Layer 10 of a small transformer language model trained on English Wikipedia (16 layers, counted from 0, width 96). Numbers have three digits each and are written without spaces.
Take only the direct path to the model's output, skipping the later layers: a vector added to the residual stream pushes a token's score in proportion to its dot product with that token's output vector.

Output vectors of the tokens that the questions are about. A number n stands for (n - 500) times 0.0048.
"ative ": 464466477533427373490490497552614502475550476428559466514511517452558505472432429500539508534481523552645382508413351436416471667584496440503562378563407526513565495496249497644551558463428518390490620452412533479405663489439311536338521432479449443526565527442515533517317579370483465457
"ust ": 599504519486470353399471506441494486506459498601502564525562557384608405467538461463441502479551535548609454494406429464527612511578460477621474515548342549519533594432271466500672519603525617648397595615427531433516553456408351408365420511363496584480480525521460407517339502387386592435
"tain ": 547604632492430410440422577502524537485578584558597477471460565572571390600502467458598408502530442430635520404412449584498668497598530622462535438515419461410594440384235435629559605482572452597565559427477548542541572378550337495386458559490450526448522514463445431553304534444495601516
"em ": 605558454548466379412533492378587609418522567490485572535554486463487495514504519480539444409449437359690515383485585438584601583568478690526517547520401502349457557431282365561542523506493590482541477500454611428488482484444366443509495428442549547493500508602510413511357458482505546474
"died ": 539558600477419493455531565397593448619367601434509512530455490489460437554555570440516507519450555462487418297483535425490661643645498673626468454611422605448286478436367426521514593657533446422438568594430496400486540380430320418436380371466568410427489551533533489453411510422485518500
"play ": 490527457441503399539578550347476490510494574546558574546467547578465443568503402438496490565524503578596494350496528358572548502620464577481423551498401473446464502452407483608609586587388507534550423602491485469567538381419286523434579385520568556516470524502463303442528503490554583554
"ength": 417542555446419430467480477494567370375448515422427577492386551481566337482403570447549545407593470609523545476464509509472710652596452468506508533551397446336485559572253404681453540530601446470418584502346571496648595395388303379336459432455515547519530460507447396447419571373585486592
"ue ": 441610537455477388492346397348588514431493638627528496488474535450492542433482440413414450538477507420593403439342534426482545470543437474490496523632387593421592447417275427596553444529458668504418513631434545487585643411500405407447585419391515596484504527432448408538447419429496502533
"ude ": 564465502598450309500521359353473473560488614428496478553573453564471456521570518631556543472538498569596600497336486438354567582571551561561539488530446571486527422395250444738524570502507594463457566628382525471454539379469310412364553489467552552544489563527521479475436432277484531502
"led ": 520530642538554451540517409377537444529640597494581541471356509518455380531490437496388536523343485424495455483510514475477608575557496584496636413399344702476549552472420376523528583564421467423408576523442472442610634483564353412540538384455533444520525570418598405523458467422400448570
"ily ": 565609532430452430467477470531599381550397562568480632496436526419478500440572485461484572500489492506580520389524549469527631688523481536679510382522354607377582597614235446547644625531431490448516585726466430518550443444437276383503551483458442473270451481440469472560340424439500555547
"then ": 520507580482449402410526542424521426496433565484584507538487505493564500433604444414547511521410606418475440401472405496595485444609470498540515493533462639406511531431444449546643567606461560478509572621533497511512473445387361443484607516386451449405462547364543481551460348474462512486
"|---": 616646541375451110443500317511567423415233653413464484286370462577636271273594410562726594425391654588717491277390535404450896800758366882641496276512247508447426450393020221804723816576443570471391709568384531434689821378376029146385641333414321705448518581431378232389347433174566632477
"ersh": 462420468472504410547453520595519475438304398595587563439445504576566415502498524516674494518395574611479468457565502585345503609580405511490470351462448507399493513428224301568586596518484560565343554459464529405664475438552284387436634458482427556614662477443376445511532496416477429559
"ubl": 511489426459378462471421513437525566496382572603618604444450399512610451419473520582620551522457564563570478550530503504402531635608333639437455469517333569462542437527261394608574466512566591514540606574392517460555618511523303347391520468450488573439568450464424445520560556369461509500
"les ": 581600597526504392529498466363403484479596581531578619423403494660510435388522449485530605528447546500488436514475493458525596613509460628473493515548342596413453568484303400547474561613475512380381515591505466517611510517500368437425485374463431477502605511516531415562451334418445605596
"ig ": 453535489525566408522522514523480500445462588543522588464560432367518394577466461455430534538399510462512569386326477461562612650602426558572389392511489488418471486417279391500543521624554533432428541536479495431559584478361318432488583475402449522420575517459567373521320379468472498495
"erson ": 683428532476590340597496508454621434374447543504527532372445552508467409490620463416549585478478572565537537421467413433426636643535436514549460474513497491397388460402271381460575637510452620457426557484461602312607517435521307485468539460412482496416608468451387467553340454482385620461
"Died": 571547571445449374513485511459413445628255579513483547415599380565514400386440481425577428448486564596528406360493578351524631664670363645446475370543359569538453547557248443577430665500440482515384564442343530394629571431454363360440465523409535467445451512476554415521318456251587482561
"also": 651487552455551365556471445397600500516350585502498456480561516565680340320530507509590645426443461452643486422553596535523564652699511600475439356465475505446451576375296437556425721576442585605484569518491536579602682390374292199497468490429311470517445580380581436434433465384513452593
"ther ": 523526607379537459508460443464486386396362608602517593524525530485550451480589450458516424494421358520578534301393500454447570731478575604508484526655513617525504517456267249730649581440563610514516661487510406467469541418457339473487484486403472575441509554505548424606461443388439567480
"ose ": 648637609454430307620478528433521487462632533440557496498574597442569465504537530547556475532504520502622457500446497574511563489627410598549601537616420534471530523486269374570634462670491590556429570621471442576569671443485354384495549433423488498508502530373586383526466454533419469382
"ased ": 502591572351526356449432407451581383479423598451520611531517616395556424363479540502549443514427484421644594370606515520492521500503454580603558414500471480453538337489254423628469629696551372470371657601458545466544638346458311509328490445393493428509488469443514539509404574476423502481
"tak": 576535585494411474459451486484523514522448464486478494453411495476504523532575470529513503411423533567541538481488504414529615469591495616521477468579450562427448550513385428571532626517461485537474489390509552419594583433436294424442587548470531497458514517497501509377512470376511544507
"and ": 470526469562498517490445517396488539476544359369506603573444567482437471600432370511525569457463553537522454497525475509459554408452459516534618439516532486402362582461538541509531460521457514542500588569391594586428454477521456455619439578385500413406580483419508500498426395507497449556
"debut ": 489586532442478468502487519540512435544555569441653590466439434507657494603510412480629561369448518618632541380395582370469563481625334551525485448546374482459518390504347417590533622633483479513532523519442500562505565370496250460423562384490572581486507523637402408520522539447482575525
"old ": 498456502511530371448457484461531414454471592577495426372554399600583420475539479357478526372545371448690463468469477443487542576616437570428456479551455521379444561519384357538554509590539507493493490524452495451538580377624350443420570656473580429432510540463509544517363584542524540502
"201": 488420500543463430506503507528541552549515469602549511588444438538475471519595455501452540545486398612466428397553461533577603545541406480525482409535431438411498482483397426531488589548506455549590482544457557495622550460456483509519538512465511610525463553511488472481377588463473592564
"reas": 565537533500566353514521459498495470402374563443411552467455524525558457624573522500553472409369485517571386451548438460440549548655458553550537435531366627441561536516383494579553555468519588558444560656507521453539622532414267425430469532476562623549462470527400544392473500444493576593
"it": 591484592482557379566533525537467554538511493529497521527614487431558502576518436454413473511575384520396476450435517519484476514484448436460507549473532568474481608512440437508480434612494425577466521505480478555496584392450388623557404468445560460430475515416467484480457499451537485584

Each question shows what one neuron of this layer's MLP adds at an activation of 1. A number n stands for (n - 500) times 0.0013.

n31: 606496402961644491529769614460700474380515537493406289380524463558467461481563559372478393614283596533437624379426504415671523738427396564511298368626591381488474441484658462544568396503433773451558515555527413375509510557257572418413500498399414433388623467640566567574538290527548572436
Which two tokens does it push up most, strongest first? "ig ", "erson "

n111: 590402416475430543273425471568454585466672578562630344586513393723388530560652396661631497562510437647393294572669566549486701342574336365397384459515392349515354568561590521425353480727455404521545365658518366575443470383639549404553427631622292698338339737580530543277630618386256579517
Which two tokens does it push up most, strongest first? "201", "debut "

n55: 718686520663295599486418442354471455379448387557335676565544698509524538377596486422358500474494341522401463375365400453495424680457567557576535456297394526301417654459315292670596194426555624518432334564470520571508567590334588445565524470479624531541561443669371476491373501548368526460
Which of these tokens does it push down most? "debut "

n91: 431761517514509441459334319477581518495633556462544440667528473178822658547471491562509554505452571342483632307544332389354495334381366273514483497461555584576485633668471340380748647437552305362642726675511616260404569642613537519506496587452424373482578415597598466437467777444548467599
Which three tokens does it push up most, strongest first? "ased ", "ative ", "ily "

n5: 476390457413484658394652699387354530558481586476532353513479508613302534435470507494575625609467474369413419533545517421501565713422566370592235498552528572513353441494537586480403302603375498672566413348638542556540394464581692278451390533524529499234612581511611457503631645687422676432
Which of these tokens does it push up most? "died "

n144: 439433391419419379301451751491533467444601280590371535514268720616527395369583465477396348570407473516619592660363483488432697642384361503599517472527857485307412515507534547475467410511525469526309387417783694604506445413252453559523623521592470723521380454546446658556612437517579427477
Which of these tokens does it push up most? "ength"

n175: 517481405413426464528546641613656473417586456569526310407611482540532300307677534600620221382420603265543466471577452399543380655565687347357595461490464478249609567438468434513485479490469529488537588550590483749404391420377430440562399274504476495340432641652441318353539428347421681741
Which two tokens does it push up most, strongest first? "|---", "also"

n181: 452456432450273598346306475566551415597576509559504581576449510567828672464457361558429507374462469540527276585233530567431596285419529530636496491551522638594457521483300638511568625521542443398565451277514556449391432483615578486486397566450420386562513594570448570507716471347637456699
Which of these tokens does it push down most? "erson "

n178: 661487407572585514565607539484218412606505503533524401655475444476331392517636475556515362445605617754466444558732692514457442479591490660534613494471353533660433577339318560592463524645332592437503412482176399384441371644432455622457449406361378394502480581447624542576401299324562600739
Which of these tokens does it push down most? "old "

n151: 526478615670600488524412504390378414555490342601641460516573606455334432597559300640394372339529398681744512460690567478351468430383486637606273549388180541468605565393443377545398583612531497499401666411469380704504533515466416464306606526490457361578606242465587485603561724435423330298
Which of these tokens does it push up most? "ased "

n19: 395425526537545552578743562411529369450493331152341320616387628553497371614502633525573626419516343652698387463466286448535439588334696565464643404499390650428463463352482538633323526470256435699280391400475439537560442568481548534527466374608627533598515464408506510558320596539463603643
Which of these tokens does it push down most? "ubl"

n140: 544383471569518633434557456383565635533522739494630530498593377543571438468608633695548258560475473563578466766592563529295563364562476527586357511570543420597766251508525579589512708527530555336416509445497574527287515419578478479420488347510515344413508419460408587413585536447438539575
Which of these tokens does it push up most? "ude "

n163: 509380335590460604606424473451521519245425488485297502679472405532549416563441486432535492672374510692664718518390596635437620470380463608333557543572598557561622574450611746682434478531351645511454404573518435391452510453723579387332626525599449613628488140268395521549458341381633292467
Which of these tokens does it push down most? "died "

n25: 651643314508405408586595480586450484545523458463550302689363535526303504536767464575478430406341381334298390327401518586586657573398575444342322608448386551322553435470634650459488451669391437611595487433436435667562382506439544359330406518350399680556430374595408492279504598448317475385
Which of these tokens does it push up most? "201"

n53: 387453523463459639465455642573473439357609260299516643420320579470494413559448605384429435483413566556605615500515293444438629665458381479553491445800796476281543376578516522493605658411744399449379565379621416520628482541338571394449686485594544595662580556448566577651727447449562403396
Which of these tokens does it push up most? "ength"

n154: 618733587403396606493188450543442522542593308374476608389498462366532540463458493659333546422353530419480588359436235440446432467235298313725442404464616540478503642700395423382681484256594316461608348372486603532486601640344492672419659611310594401521658324583467589408542528467494611456
Which of these tokens does it push up most? "tak"

n18: 624499485413510589351482595848466396511318322550770525759272425493345502568476398395556373350481368463560432511468407663377454349262603507519665404593283455516565398615404440491560285460503587481501677415453482528401432545402593552718317492331447506703627703597413321217391516545544623534
Which of these tokens does it push down most? "also"

n76: 327536577700384414499365496251495397587634439519535654341547492639422560482380557369272530591589709391426430494393327457489542617527481408662400501521284562484415485545522551544520671463369333432434536626637457515581517589576601656752513470395544553498788597453610369481440441565469641682
Which of these tokens does it push up most? "les "

n183: 391433409444387565527524399490689409614647549714414530499476566386477525745485462900476530529547503527540360625454583538287471362590539384556819608768416375176376747676505373601452627578389334454453557525573628553468480635573415526412354577607548482580592540336461415646669536364707537543
Which of these tokens does it push up most? "ength"

n165: 534539645405350471563468290470504365463618447471518623297315603408540491593346465234650562528572664418485714553612419614402724574416549397392617675838543604443512609438537512377389444477582566395427360390407542538398561364559631516434593486346468355533547472584775523352531412340628286551
Which of these tokens does it push down most? "201"

n35: 510403728606691585444641504433327431339395457604472549628474545411495575419505634344311606582400462627448528384430361630761496518420384509667442395382330554374499390616405599380649380402491611458481456448400443623513598439490677497535402439548404509460330406650371755525417493465703504486
Which two tokens does it push up most, strongest first? "ily ", "201"

n9: 527589337305552498378448617738635510440303302628572534474677513544489411406630730314631339330667688707563504527514395224550426632601453575366437526586563462400557667442456410371581525454675665637480522434651764548490355380621464573498616588667457724473425631551587470614659517596513492455
Which of these tokens does it push down most? "led "

n77: 559406590608352580541549503644540503405634751255481486753425605532781714628195559383533409620425300418471288373589595543640506270565565474486637297423534337565513366577522731425508532557629429514483484412586529287512521653643569406329497597497647526311458556433394340582557544444444510548
Which of these tokens does it push up most? "tain "

n74: 521688395722582431661541281479523551419560485347334515471514369423431619487532348530516361395467293328510563601506573606683338463725631596515648505441683581666442384436510426595507476668375393417513554565429318549546582439480678561486402484607437590423485434371472530569405509474377442553
Which of these tokens does it push down most? "ersh"

n71: 508430406503400464456443632439628682644532614709536682651512437492364605340552526615450635711466551494509327511547511400401421440399391610344464479359438649405631538434430549339648514485647571265567640643605572569451561574502531412592522564548420435360504438577341438279392867475247589454
Which of these tokens does it push up most? "ubl"

n179: 528278573437485518381443470462535467464524607582448582556616506542742601310676476499738491642474518468459407395582754623530441486747659478502409407503622259492548417627765342331415640384442567574533461508566535391542457250551460549583421622559524327427416480276470404388579497480629355421
Which of these tokens does it push up most? "also"

n80: 335560380714323535543584432705311377342525449360422547695316315546381624289215606649534577614653449542486527364491523453604672551604571624439685505506473464459516660426531695597492611651524532427301547623447469491475341457571518474567634482443455400721604444554625616475532544524587321436
Which of these tokens does it push up most? "ength"

n176: 517548491435614326460333352663348558559614478464516564412447349453648517655543616530452430374729555617581760470356339431365491369473581401337568303446335405474493364492576778435589596576595273441584614486472270605647638536738344483657457295475550505499417791593563403405563502686362739632
Which of these tokens does it push up most? "debut "

n119: 553568714578496557523508700450450375615653405484776479414328503507345306652360497258578399463588698525578546709410322548558599495469459594400532594715599473520554519525705590549303471381664347461599710228639526660494353329686506407448462552486430614520641624573603557608594535486505723420
Which of these tokens does it push up most? "tain "

n104: 573631413448522410387472423651313481617395495375481451499511647550454461799266397460548345423548420669562437502405536651433446459388483831515620447331627488714400501547384463525448101492545420726421319503598360541608554583470564431566384501438367592552389550527442557482467382709486538352
Which of these tokens does it push up most? "ose "

n186: 616481491573508560423658374612478570423582381595616713389492620685534326549462525754488445452663458580518663359517436340444442701502380576728644278446475420588303687416444394604650459431437568594563441331522528537393561638268490709392470558466444399469510590515375546464505563451581604519
Which of these tokens does it push down most? "ue "

n57: 499492534431611458540581675371408645346516292497278660371384580411403207553620432342400603553575408572570563496398454476568273656562378587597479624542460514464284557318516422478420513553645529307388483491627634812471469617397621596453367407686419530545514548619398555776411466499415524509
Which of these tokens does it push up most? "les "

n45: 449529552606585361503636491501377561486608355273658652587450376534565341514565601636499375442480564535504477427367395510494475722447555531594395507436466411224468367396501398574381458606501437625411533535508529535501621613544502527655495231526344617416731535518594605427793631655497489525
Which of these tokens does it push down most? "Died"

n180: 453417478319514449475435576484717562462534614441579393652549299582336467400353701510675424581345541462578381568691471408447551624617692441412459594703593524394531536537350472619492533447455671614432650640525607528496473552628337410477436344420672587451547459582431451367674686483413679478
Which of these tokens does it push up most? "|---"

n86: 292402500519530564506459526517625211554438347659451370564577506562748494488417552477469451458372450554419617678536624372566541477644807407552716405393401554623377548640457370380492663568492638379653365599537544340458470400504358448429436314547460385355341569521593461623392614489574521457
Which of these tokens does it push up most? "ily "

n106: 411422593487484669532326476587437451557499478822423424522372363377238261633645533409463753384586498564582512588449478517379436651571591611566479482423304526273565580465294570575546407525391675489557480495600448680448604548350275653533359585370580512377325385566491582449384314532362470755
Which of these tokens does it push up most? "ily "

n182: 528621407478525320517395477595551550349503282522263455636394442343470577546392601557426281431683384696683458488623470548449485602546409456716636437436451615427565632406391491423437552443525371571434449571550506711579580522403459524347560680491605537580479244595383563388609627616374410628
Which of these tokens does it push up most? "reas"

n135: 463517518370670325635498383541343499685442696404588320306481306627414548623608699585578555502420342466563679499496430479531469573553479419503386625550493378641363503331528618558513259497447489596506475626407359377646597693410514391443523428430629462504512434561519361660339453507629690437
Which of these tokens does it push down most? "and "

n50: 632567454446582638478562418488455686514695646229429362572339469577584494616554440463459331492466333486524432464612641576455661295473587537389629545542726556522606401425532667512444401709543370469422529428318220568639616476735233496541437452356438521657403507247619525648468595512473404482
Which of these tokens does it push up most? "led "

n56: 580458374303295219524504544498523594415643348541567556561497497494684564551340536604517462351436437513501514552402432451399557263434527551534615528436277524470416395392448541547543395569619575350462413505377497516484607608473443448366472548474379528401628586577326648410509435413406456667
Which of these tokens does it push up most? "|---"